Layer 5 of a small transformer language model trained on English Wikipedia (14 layers, counted from 0, width 64).
A neuron adds its activation times its output weights to the MLP's output. To switch it off is to set its activation to zero at one token and run the rest of the model.

Output weights of the MLP neurons that the questions are about. A number n stands for n times 0.0045.
n3: 14 18 -5 -33 51 -12 8 0 10 29 -24 -14 27 -34 38 50 -23 19 -7 14 -33 6 2 4 0 23 -20 -26 21 1 35 1 -11 -5 -5 -42 -2 -23 10 -12 7 20 -34 28 -3 -34 23 62 7 16 9 11 11 37 -7 26 -45 -6 16 22 -7 0 -5 50
n26: 14 -12 -20 -14 -22 -28 41 34 -42 19 10 42 40 13 -15 33 17 19 14 -23 44 -2 -49 -4 2 10 19 -2 25 34 -8 -26 14 -26 -4 -21 -14 52 -29 5 -3 -17 26 10 -5 -9 15 11 -23 -4 -10 3 -56 17 -4 -9 32 4 -15 -3 -21 -22 -55 -20
n36: 77 7 11 -10 0 1 19 34 -3 25 -4 0 40 31 5 -12 42 11 40 20 -24 39 14 -8 10 -12 3 -7 13 -34 6 33 15 -34 -69 5 19 -16 -25 28 -52 45 -16 0 12 -16 30 -1 -8 26 2 3 8 -2 18 33 12 -7 17 40 59 2 25 -8
n40: -16 -23 -38 -16 -5 21 17 -23 -15 62 10 24 8 -32 -33 23 59 -2 -11 15 13 -33 -52 -4 11 -18 -37 6 -28 -9 29 -23 20 -22 19 36 -19 4 -38 12 3 -34 3 -33 -21 22 18 34 -39 2 -25 4 -40 25 -3 -41 -3 6 12 -20 -12 -2 -14 0
n53: 6 79 10 -21 -1 -24 32 -42 12 3 -38 15 16 7 -3 -44 29 -19 -3 26 11 20 -43 23 1 1 4 40 6 -20 12 4 16 -20 -7 -23 -36 9 -7 -19 48 -18 -3 -20 -27 60 28 17 5 44 -13 -34 36 -3 -41 -15 10 -54 22 11 -10 26 -14 -9
n54: 24 -21 -53 -25 -5 34 0 9 -21 45 -3 -5 -36 31 -13 -1 20 -20 -39 -31 9 20 -47 -15 -9 -20 -21 -21 -10 27 9 -19 -33 -14 37 -43 -7 24 3 50 -57 -2 31 2 16 25 18 17 1 4 11 5 -1 6 17 19 -24 -6 47 9 -55 -6 -5 -20
n82: 57 25 7 -29 15 -30 -3 3 42 10 8 -14 -50 -10 -15 34 6 -31 -52 16 -9 -78 1 31 -18 -13 12 4 -5 6 6 14 4 -29 -29 0 13 17 4 19 35 -3 -10 -8 15 -14 -3 35 -16 14 25 -46 2 -43 -25 51 -11 48 17 10 -6 -42 -6 -3
n117: -4 -16 10 3 -31 4 13 -16 11 21 -10 51 5 7 -31 64 -40 0 -1 -44 -32 25 -18 11 -10 -20 4 -62 6 42 17 -7 -20 -36 -36 12 -6 -16 79 25 4 -13 -22 -5 -32 29 -22 61 14 -27 37 -31 17 7 28 -11 17 10 -20 -20 -25 27 -15 -32
n133: -58 31 13 5 -4 11 -30 -12 -1 16 16 4 -12 -21 14 12 93 31 40 -19 -18 -43 82 2 14 8 14 11 -3 20 -3 18 34 -1 11 -4 25 -5 7 -5 -43 23 18 40 35 -8 -35 -15 -6 -10 -35 -3 -5 -16 13 -15 27 -2 -33 -9 -20 12 -12 -1
n136: 20 5 20 2 25 2 28 20 3 18 8 -53 22 -2 -14 -57 44 23 -4 -39 -3 -2 3 -36 -11 -6 7 4 18 41 32 32 -20 -40 -30 4 -42 11 14 8 13 7 -2 1 24 14 -15 35 24 -5 19 -9 41 -18 -14 -17 -36 14 46 10 15 -2 -28 11
n138: -33 34 29 -45 -51 0 46 -27 18 45 31 4 -14 25 -31 -36 38 -42 -32 7 27 -10 17 6 10 14 -24 -16 -15 -2 28 17 14 -9 45 30 -5 20 -25 25 20 34 7 -7 -4 -31 34 22 -7 6 -14 -12 0 -11 19 -12 66 -12 -14 20 -5 -8 -17 28
n141: -1 10 5 21 0 -3 -33 29 15 37 -13 -22 23 19 52 -1 -31 14 29 -45 35 -18 44 37 10 -18 -3 26 -12 -22 -3 -5 -2 -12 -6 33 -18 -23 -52 49 21 -12 13 16 45 -30 -2 11 -1 7 -15 18 -27 8 -34 27 6 27 16 25 34 -29 -17 0
n155: 59 7 -44 -18 12 4 -2 26 3 47 -59 -26 37 27 -2 19 -14 33 -17 -20 33 46 4 -27 -36 9 -21 -27 -33 -36 29 27 19 18 -40 -26 10 6 14 16 -23 -4 15 9 2 -9 0 -17 7 34 0 -9 36 -4 14 -11 27 -46 48 25 20 50 -53 -25
n161: 1 27 43 37 20 8 -3 47 12 -13 49 51 -22 -29 1 18 21 -13 -14 36 15 17 17 -6 -11 22 11 -7 61 -29 17 -23 -13 34 7 -19 -2 0 -21 -28 27 18 -40 -31 10 -44 -7 13 -9 -3 -10 -14 -3 -14 -7 35 11 9 -27 -5 12 1 -9 -5
n163: -35 29 -19 20 -19 58 -4 9 -24 3 -21 -9 -3 -38 16 -28 -31 -16 -15 18 3 -3 -38 10 -7 8 3 -15 7 -5 28 31 -10 36 -33 6 -6 -4 -47 58 -3 33 -8 3 57 10 -44 -10 -25 49 -22 12 -4 53 -14 34 24 -10 -35 39 34 12 35 14
n180: 8 4 -18 1 20 17 -16 -11 19 -12 -26 5 -26 29 18 -1 -10 -14 15 -37 -20 -23 22 -44 9 15 25 12 -1 11 8 4 8 5 -6 -34 23 -13 -18 24 18 -7 -23 -1 -11 -44 -22 14 12 -20 -6 -4 22 -17 -33 45 -18 33 82 12 -17 16 42 13

Each question names a token from some text and the token that comes next. It shows the activations a of the neurons there, in the order above. A number n stands for n times 0.011.

Then comes g, the gradient of the next token's log-probability with respect to the MLP's output, scaled to length 1. A neuron's effect is roughly proportional to its activation times (output weights . g). A number n stands for n times 0.005.

"C", then "oll"
a: -1 -26 -7 -49 -3 -4 0 6 0 4 4 6 -1 2 18 0
g: 6 12 16 27 -2 -31 31 16 68 28 -3 8 20 -13 2 -6 31 3 -5 -6 61 32 11 30 27 -44 -23 37 52 15 -37 13 3 -4 21 -38 -9 2 11 -14 -29 -16 15 -4 -17 -33 -25 56 19 -23 28 -27 -5 -15 40 10 -8 16 -3 -12 9 -9 -7 -30
Which neuron, switched off, raises the next token's probability most? n163

"av", then "an"
a: 5 3 -3 1 21 3 7 -1 0 2 11 35 3 26 2 -9
g: -20 13 -39 7 25 -17 52 35 -24 2 21 29 16 18 20 43 -4 37 49 -10 -6 24 -18 35 -12 23 -11 34 -20 -18 -11 -10 -18 11 -17 -12 -61 1 31 -7 -21 39 29 1 45 5 5 -22 20 -17 35 0 -44 23 5 14 -19 -34 37 -16 11 -20 16 3
Which neuron, switched off, lowers the next token's probability most? n141

" Pro", then "duct"
a: 0 4 2 5 9 7 -6 11 13 0 3 -11 -1 -9 2 -4
g: 1 -26 2 26 1 1 2 -1 -18 17 -38 -24 43 3 34 -42 40 -55 1 -9 19 -9 -10 -30 28 20 -8 -11 3 10 16 -12 13 33 1 18 -27 39 14 14 -25 -26 53 10 17 -23 19 42 27 -9 -18 -51 -1 6 -22 8 29 59 -18 -17 20 -18 -42 -13
Which neuron, switched off, raises the next token's probability most? n141

" F", then "ilm"
a: 3 -1 2 -2 2 3 5 3 -1 0 2 1 18 1 0 -1
g: 47 -9 -8 1 -22 -25 17 -27 -33 21 -27 31 24 39 25 16 -14 -37 -1 -2 13 8 18 -65 37 29 -33 8 31 2 -15 -21 16 25 5 -19 25 1 16 29 22 19 35 3 11 -30 -5 20 20 13 10 -51 9 -35 46 0 44 -11 4 -6 -18 39 31 4
Which neuron, switched off, lowers the next token's probability most? n155

"ain", then "e"
a: 20 -6 -2 -2 7 -6 1 -16 11 -2 1 3 -6 -1 2 0
g: 7 17 -29 -44 45 26 -44 31 -3 0 -27 -13 5 -4 62 4 18 -35 26 -16 -5 0 -19 1 -19 -10 17 8 9 -7 9 -18 16 -42 -16 -8 -4 13 17 -4 -5 38 3 -44 30 -21 14 9 29 46 44 37 -51 -12 -40 15 39 24 28 -8 26 -1 3 -2
Which two neurons, each switched off alone, lower its probability most, in order? n3, n117

"ast", then " ext"
a: -3 0 40 4 15 2 -4 -6 -4 -1 11 7 -4 12 -1 0
g: -30 17 -14 26 -5 13 -54 -19 10 -36 39 12 22 4 -45 -35 -27 55 14 8 -11 22 11 -27 -13 8 52 22 21 -11 33 -21 -30 39 12 -6 7 -27 -26 10 3 23 -6 20 -77 -11 7 19 2 9 7 21 9 31 14 -19 -20 21 -6 -15 7 37 3 21
Which neuron, switched off, raises the next token's probability most? n36

" Ind", then "ian"
a: 0 1 -2 5 13 11 1 16 1 -5 2 -6 1 0 2 2
g: 28 -24 -20 -5 -1 -19 -32 -23 20 -2 17 27 -61 27 3 -4 -13 51 3 -13 -42 8 -8 13 -27 -27 32 -4 -16 0 10 4 -15 41 5 -9 -18 8 -5 -11 -18 1 -17 38 -6 29 19 20 10 -11 62 -40 -29 13 -13 -33 -74 -23 3 30 -28 18 3 -15
Which neuron, switched off, lowers the next token's probability most? n117

"j", then "ay"
a: 5 -16 -11 -2 16 -5 10 -10 1 0 -4 -12 -4 0 0 8
g: -31 9 15 22 37 -21 49 -14 21 14 35 25 12 21 35 5 19 32 -28 -4 6 38 -1 -10 32 32 -15 15 -16 -19 9 8 6 1 21 17 12 -17 -3 -14 31 -23 31 16 24 -30 17 -27 -11 -2 -42 -60 -6 39 38 10 20 58 -10 24 -23 -27 30 24
Which neuron, switched off, lowers the next token's probability most? n117

"he", then "nd"
a: -9 -4 -6 -1 5 3 7 -1 16 3 8 3 0 3 0 0
g: -1 41 29 -38 15 -14 -4 20 31 -36 -9 -28 21 3 13 1 -2 -24 23 24 -26 15 14 -21 40 15 -4 48 49 -25 5 -15 28 1 60 -42 22 3 28 -15 -21 -5 -43 -36 30 36 39 4 -3 25 -5 25 18 -39 -10 9 -21 33 5 -17 -8 6 -5 -22
Which neuron, switched off, raises the next token's probability most? n3

"ore", then " of"
a: 59 -3 -6 -11 1 0 -10 -8 7 -19 -1 1 -2 0 25 1
g: 17 8 -19 -15 -11 -15 -21 -5 -7 3 37 -21 45 -2 24 14 -17 8 -16 19 -55 -5 22 31 15 -37 52 -7 -35 8 28 17 2 -16 -32 21 -51 -8 -2 -22 11 10 17 52 11 22 1 6 -1 -16 34 -26 36 -11 -14 4 -28 19 38 12 -36 55 34 -27
Which neuron, switched off, lowers the next token's probability most? n3

"son", then " gr"
a: 29 -1 -10 5 24 -6 -20 2 13 -5 10 -31 7 1 36 -3
g: -7 -37 33 7 45 -5 -17 12 37 29 -48 -6 -8 -13 -18 -58 3 -5 -36 -58 41 38 18 9 -14 -8 -15 -43 20 -18 2 27 -4 13 59 -9 12 13 35 -36 -9 7 -3 -17 -10 3 32 -19 14 -9 -30 -29 -19 7 -1 -40 -8 28 -16 2 -20 10 17 13
Which neuron, switched off, raises the next token's probability most? n163

"s", then " the"
a: -7 4 -10 5 13 0 -20 -10 3 4 13 -10 5 0 6 2
g: -38 28 -12 47 14 2 -11 0 3 -1 36 -66 -12 -2 11 -5 3 10 -47 43 11 -33 -24 -4 45 -37 -5 32 -5 40 -44 38 -1 18 -5 9 9 23 25 36 13 -21 23 -10 -17 2 18 27 4 8 19 -28 -26 15 19 -17 3 1 -24 -44 14 29 -20 -38
Which neuron, switched off, lowers the next token's probability most? n36

"8", then "9"
a: -5 -1 8 -16 -1 1 -2 0 -13 -1 -3 -3 -3 8 0 3
g: -8 48 -27 36 12 -65 60 5 -14 -37 11 -35 -2 0 12 -9 19 -22 -13 -19 -24 18 -37 0 22 21 2 30 30 2 -4 61 -38 9 16 -31 -4 37 13 13 10 -25 51 -12 -9 -24 20 -35 2 -24 3 -10 -21 -24 12 11 17 -6 -6 12 -7 -37 -15 -3
Which neuron, switched off, lowers the next token's probability most? n40

"r", then "um"
a: 5 -3 10 1 -8 -1 13 12 21 46 14 0 19 0 0 0
g: -30 28 9 56 21 19 -11 6 10 56 7 -10 3 -71 -25 40 5 -30 -26 -3 -1 14 -18 10 24 -26 -14 29 -4 -35 23 52 -19 -11 -3 -13 -43 -29 -15 14 29 -13 31 5 -20 -18 24 21 -15 21 20 -23 12 0 14 9 18 9 11 9 49 -31 -7 -34
Which two neurons, each switched off alone, lower its probability most, in order? n136, n82

"ate", then " C"
a: 0 -12 37 -3 -8 0 -20 -16 4 -12 -6 0 -1 4 7 2
g: 24 18 34 -43 -17 18 -10 51 10 15 27 -51 -25 29 32 19 -15 31 23 7 -57 -43 -19 -23 55 13 -18 -1 21 13 20 -15 5 -13 9 34 8 -4 -15 -43 3 15 -12 -58 -8 0 -12 -5 -21 0 9 28 3 -1 -15 -6 3 17 -5 -32 24 -49 8 8
Which neuron, switched off, lowers the next token's probability most? n36

" e", then "ight"
a: -3 0 1 -6 -2 -9 6 7 -5 0 -7 7 -2 12 2 17
g: 0 -9 -25 6 5 -6 -22 5 16 16 9 -23 12 38 -41 46 13 43 20 39 9 18 14 9 64 -5 19 -18 -20 4 -2 -6 2 19 22 -27 -3 -20 -34 30 -9 29 -19 12 23 -5 -4 -1 55 -16 -26 2 11 -11 -71 -48 -29 -40 -3 9 -23 28 -21 21
Which neuron, switched off, lowers the next token's probability most? n180

"fer", then "ing"
a: -4 13 -2 8 5 7 0 -5 -1 0 18 0 6 0 1 1
g: -23 -3 13 21 -27 -3 6 13 6 -54 7 4 -44 8 -2 -46 20 14 -23 -5 -7 11 31 -19 -34 31 19 44 -31 -38 -4 26 -3 -12 44 -4 34 -24 -44 9 26 8 -22 1 -3 6 -8 1 -15 3 38 -54 16 -18 33 -24 23 39 -7 34 -2 -26 -4 53
Which neuron, switched off, lowers the next token's probability most? n138

"ah", then "i"
a: 2 11 2 0 28 0 -5 -28 2 0 5 -8 -4 -1 3 -3
g: -33 -14 -63 2 -9 -4 48 -48 -10 20 -4 28 -27 -1 -14 23 2 59 -13 -11 7 50 -44 -15 -3 -8 7 -22 23 13 24 5 -7 -21 -38 -5 8 5 -16 3 12 -20 -61 -2 43 32 -23 -20 -26 5 -28 -9 -21 16 -2 -19 -6 -50 -8 28 -9 10 -8 -20
Which neuron, switched off, lowers the next token's probability most? n53

"0", then "1"
a: 16 -16 -2 -11 -1 3 3 -5 -4 -5 1 15 0 14 86 0
g: 27 -27 -33 -29 -2 9 -26 27 11 18 -1 8 26 26 -43 -36 5 -59 5 49 -2 -21 -18 19 21 -9 7 -31 14 -7 -14 -16 -4 -13 -14 4 34 -12 14 -21 -10 -32 -25 -28 -7 -26 -1 -35 21 12 34 -1 47 -37 19 25 9 -26 6 -35 -64 3 25 -32
Which neuron, switched off, raises the next token's probability most? n163

"han", then "."
a: -9 9 -3 -8 15 -5 22 -15 3 1 -23 -10 9 0 3 10
g: 8 31 7 23 -5 -27 13 -14 -13 -54 -19 -34 -23 39 -8 -5 2 -53 30 13 -7 -12 12 -27 -28 -5 18 31 -20 -15 -11 21 41 25 -2 -16 -18 -22 17 10 1 0 -29 16 -34 2 25 -21 -30 -23 -15 8 34 27 -14 53 -32 26 28 -7 -39 23 50 39
Which neuron, switched off, lowers the next token's probability most? n180

" Ch", then "at"
a: 2 1 1 0 2 2 2 4 -4 -5 -18 6 5 0 0 -1
g: 30 -1 12 38 0 33 -13 10 25 -56 -10 30 -9 6 -17 -17 2 15 -16 -14 -10 15 14 -6 -27 -10 7 -10 19 -58 25 -2 -13 -4 -6 -9 -15 50 12 -6 75 -26 -2 12 48 16 5 -27 28 3 5 25 -9 -24 5 -1 35 -16 25 8 -6 -67 40 -24
Which neuron, switched off, lowers the next token's probability most? n138

" South", then "-"
a: 0 5 2 0 4 -5 4 0 1 -1 0 15 -13 -11 -9 -7
g: 28 -29 29 -41 -11 -19 -44 -23 -23 -23 2 0 -24 -2 14 -25 -4 -15 -22 11 -13 -12 23 43 -8 -13 15 -15 -5 -5 -10 -40 1 17 -33 -7 -34 -22 23 -54 -8 31 -20 -6 -34 -2 -12 69 -62 15 -18 35 18 1 7 30 -24 -16 -16 -17 9 43 -9 -10
Which neuron, switched off, lowers the next token's probability most? n155

" town", then "land"
a: 9 11 -2 -4 1 -56 -5 2 -13 1 -5 44 10 12 -2 1
g: 26 3 -19 40 2 8 -34 -18 30 10 37 1 -8 -53 9 -24 5 23 15 24 12 -12 10 -25 46 -17 -33 -5 -20 22 -66 3 -3 -6 18 53 19 16 14 -19 -12 -41 -12 3 16 -43 28 17 -50 0 23 -23 -45 -12 32 -12 -32 -2 -6 -11 -14 -9 8 24
Which two neurons, each switched off alone, lower its probability most, in order? n54, n141

"ish", then "op"
a: -3 4 -3 2 -10 -32 -29 3 -1 -4 -6 -2 -8 11 3 3
g: -26 -15 28 -24 -11 31 14 27 -44 18 -40 11 20 16 3 -12 31 -16 -43 -36 -18 26 -29 16 -6 -1 -25 8 46 6 -60 13 -26 13 24 -23 21 -16 -10 -42 -9 -9 3 -39 31 -19 -18 -3 13 -4 2 22 -27 1 -45 -34 -20 20 -14 64 14 1 -5 13
Which neuron, switched off, lowers the next token's probability most? n82

"0", then "0"
a: 17 -15 -2 -9 -1 4 4 -7 -2 -5 1 12 1 15 91 1
g: 0 64 47 13 4 -3 31 -3 -38 -11 9 40 -28 -30 32 -13 -4 28 -34 -14 -14 18 32 -8 -6 24 9 55 34 -19 -29 -24 -6 -3 -20 21 -10 -5 2 12 33 29 24 29 -58 -1 -3 23 -20 -2 -14 1 -5 -8 -55 -26 -7 8 -12 24 3 4 -18 45
Which neuron, switched off, lowers the next token's probability most? n161

"9", then "7"
a: 3 -3 -2 -20 2 0 1 5 -18 2 -8 0 5 3 0 2
g: 45 -30 35 1 35 -2 24 -5 -14 -31 2 -18 -15 27 9 6 1 -3 7 -15 -45 -15 5 -81 -10 25 -23 12 -4 -36 33 17 -33 32 -15 -21 -4 14 -4 16 -17 -11 21 34 18 -38 -31 24 15 33 -47 23 -13 -32 -26 -22 -18 22 3 2 -11 -29 1 40
Which neuron, switched off, lowers the next token's probability most? n40

"per", then "C"
a: 17 0 -9 5 18 -9 12 -19 22 0 2 7 0 1 16 1
g: -16 -21 14 -12 -28 -13 6 -17 3 -37 -2 -42 -38 -8 20 3 -15 -21 59 12 -33 -19 -28 -3 -23 -3 -17 -82 -62 -13 -3 7 6 -16 1 11 -6 8 -11 -11 -12 11 -12 -34 -13 9 48 36 -27 28 -17 43 6 -3 -1 -2 -56 -4 23 20 21 13 1 -10
Which neuron, switched off, lowers the next token's probability most? n3

"ro", then "ok"
a: -1 -2 -3 3 -3 0 -12 -3 -6 5 1 -5 -2 6 18 -1
g: -35 -57 42 33 6 -38 13 62 5 5 7 -24 36 21 -1 -36 18 8 -4 -14 46 27 0 4 -22 -7 -20 -6 27 -9 20 -2 -26 1 46 21 -38 5 -9 2 28 8 3 18 22 36 -3 26 -11 -2 20 -43 2 -14 0 -1 -30 43 -8 11 -14 -17 -58 5
Which neuron, switched off, lowers the next token's probability most? n136

"ed", then " by"
a: -1 0 -1 4 3 5 -8 7 -1 6 15 -1 2 0 0 -15
g: -4 11 -19 -12 6 -9 19 39 -10 -35 31 -34 14 59 0 -36 19 -5 9 2 68 -17 -30 -24 19 11 0 15 28 -30 -17 33 -12 0 -34 33 10 15 -11 3 -5 15 35 -21 27 -9 -12 34 47 2 22 56 -36 -14 10 -28 -34 -4 -14 -25 20 22 -13 14
Which neuron, switched off, raises the next token's probability most? n117

" the", then " par"
a: 0 0 10 1 1 0 0 -1 -21 -11 4 0 -3 1 0 -1
g: 37 8 -31 -18 25 -3 44 19 -19 11 -4 -16 34 -28 -5 -2 23 4 9 -39 8 51 -35 40 10 -10 11 17 -9 14 9 15 -20 19 20 -14 -12 -11 25 17 13 39 19 2 -6 -11 5 -28 -32 3 23 27 41 21 -62 -35 21 -70 -7 11 -19 33 6 -30
Which neuron, switched off, lowers the next token's probability most? n133

"ac", then "r"
a: -1 -2 -6 -4 7 1 6 9 0 -1 -5 17 5 -2 -11 4
g: 33 24 -4 16 -12 -12 7 40 29 -37 23 -26 55 12 -9 -21 -18 -22 14 -46 31 -3 33 1 42 -57 -6 15 18 -29 -13 -30 23 -20 -6 -12 16 9 42 8 8 13 -17 29 -2 -35 29 13 0 -43 -6 -22 -7 8 36 12 24 -14 -4 -47 -40 26 -3 -13
Which neuron, switched off, lowers the next token's probability most? n163

"ase", then " n"
a: -2 -16 0 1 -2 -3 -14 4 -7 -20 -1 22 -2 15 1 6
g: -9 -5 0 -9 6 20 -47 12 35 28 -7 -20 4 -26 -53 16 -31 63 28 26 24 -23 -25 -1 42 -19 -23 -11 41 -1 -42 -30 -21 10 16 16 17 12 58 1 -7 -6 12 -15 22 -16 -41 -3 14 -14 12 12 -40 -8 32 -37 26 -6 -23 -33 17 -21 6 1
Which neuron, switched off, lowers the next token's probability most? n136

"\n", then "|"
a: 7 9 -4 3 6 7 1 2 4 -3 2 5 0 0 -22 -3
g: 0 -25 -48 -12 75 -14 29 -21 -3 1 34 25 -21 -6 -7 45 12 9 -33 -4 16 23 -27 17 -12 23 -15 -41 3 -9 14 -55 -8 -22 51 23 8 2 -12 12 1 3 44 30 26 -3 -8 41 10 -49 10 -1 -18 -24 -20 -4 -11 16 -6 49 -18 4 -6 -5
Which neuron, switched off, lowers the next token's probability most? n163

" Har", then "per"
a: 0 25 -11 3 20 14 12 -1 23 -3 -8 2 -1 -38 1 -5
g: 17 -1 24 23 -35 23 -1 -33 -30 -19 -39 -61 -58 32 -15 -13 25 -15 -19 -14 -10 -12 3 4 -16 -53 24 -37 -22 -8 -4 3 41 19 -76 -21 -2 8 -2 13 -3 -28 -4 46 -19 18 -23 -7 40 -5 5 1 -11 2 5 -14 -17 -1 -3 25 -10 -4 34 -17
Which neuron, switched off, lowers the next token's probability most? n161

",", then " j"
a: 4 -1 -2 -3 2 0 2 1 -15 -3 0 -2 2 0 -1 1
g: 9 1 -6 -29 -12 -25 -10 -30 -24 -19 -11 -6 7 7 -78 -23 18 25 -45 -30 11 -11 -37 31 13 38 19 9 20 -22 1 12 -42 8 13 -22 -2 -18 -5 -5 -9 -10 -43 -47 -16 -8 8 -31 -9 -6 18 8 -20 -40 -8 -38 12 -31 23 22 -6 39 51 36
Which neuron, switched off, lowers the next token's probability most? n133

"|", then " No"
a: 0 3 -5 2 2 -2 1 -3 -9 -1 -3 8 1 1 3 -1
g: -37 -9 6 22 39 -17 42 16 8 -13 27 0 16 70 10 27 37 8 -30 -40 -23 -21 -24 23 -11 -15 -6 -5 -6 -15 32 12 -13 -22 -24 -15 28 2 -3 31 26 -47 58 18 10 -24 13 -6 20 -40 -1 24 6 3 -15 12 27 28 -1 14 22 50 31 -15
Which neuron, switched off, lowers the next token's probability most? n141

"ith", then " B"
a: -6 5 -4 3 12 -1 -1 -4 10 15 12 5 3 3 11 -1
g: -12 24 -11 13 -29 -9 12 -56 13 2 8 3 -41 -3 -46 -10 -5 22 -48 39 -27 -14 30 -37 1 51 -16 -27 9 10 8 4 21 -9 15 -5 -7 7 -18 -21 -27 19 -37 -29 -1 -29 0 -10 -29 65 12 -10 13 40 8 -37 -31 31 -12 -4 18 24 18 40
Which neuron, switched off, lowers the next token's probability most? n138

"ap", then "ke"
a: -20 -17 0 1 7 -7 19 8 1 0 -1 13 7 7 -3 -2
g: -13 25 5 32 -42 13 22 -37 18 -33 -36 1 -19 -9 15 31 -36 25 -14 5 -21 -27 -3 -24 27 -23 -2 -1 18 -4 -72 -6 -15 -13 18 -21 -13 -18 -5 -2 6 7 -13 8 -27 22 23 -31 49 15 23 21 -46 -49 -35 2 -37 20 14 -28 -12 15 -45 6
Which neuron, switched off, raises the next token's probability most? n155

" St", then "ev"
a: 6 -1 -2 -2 2 2 7 2 -6 0 3 7 1 0 0 0
g: -2 -37 26 20 16 14 5 11 -3 -16 -49 10 -1 8 -34 -6 16 17 11 -15 29 4 11 -72 1 12 -27 4 11 -19 -30 16 -18 0 -47 -26 -5 19 5 51 -15 26 -44 -31 7 26 37 4 -27 -22 35 27 -9 -16 -22 -34 -31 -23 -24 10 31 37 37 8
Which neuron, switched off, raises the next token's probability most? n82

",", then " County"
a: 4 0 -1 -2 2 0 1 1 -16 -3 0 -1 1 0 0 1
g: 0 18 14 -61 30 34 11 38 9 39 8 29 14 0 -20 6 -12 -35 15 -22 16 -4 36 10 -17 -3 -1 -4 -24 -53 -32 25 -5 18 48 -5 -9 29 -7 -22 -19 5 8 7 -28 23 18 -55 -8 -4 -61 15 -30 23 21 25 -24 -18 -24 10 6 -46 11 16
Which neuron, switched off, raises the next token's probability most? n133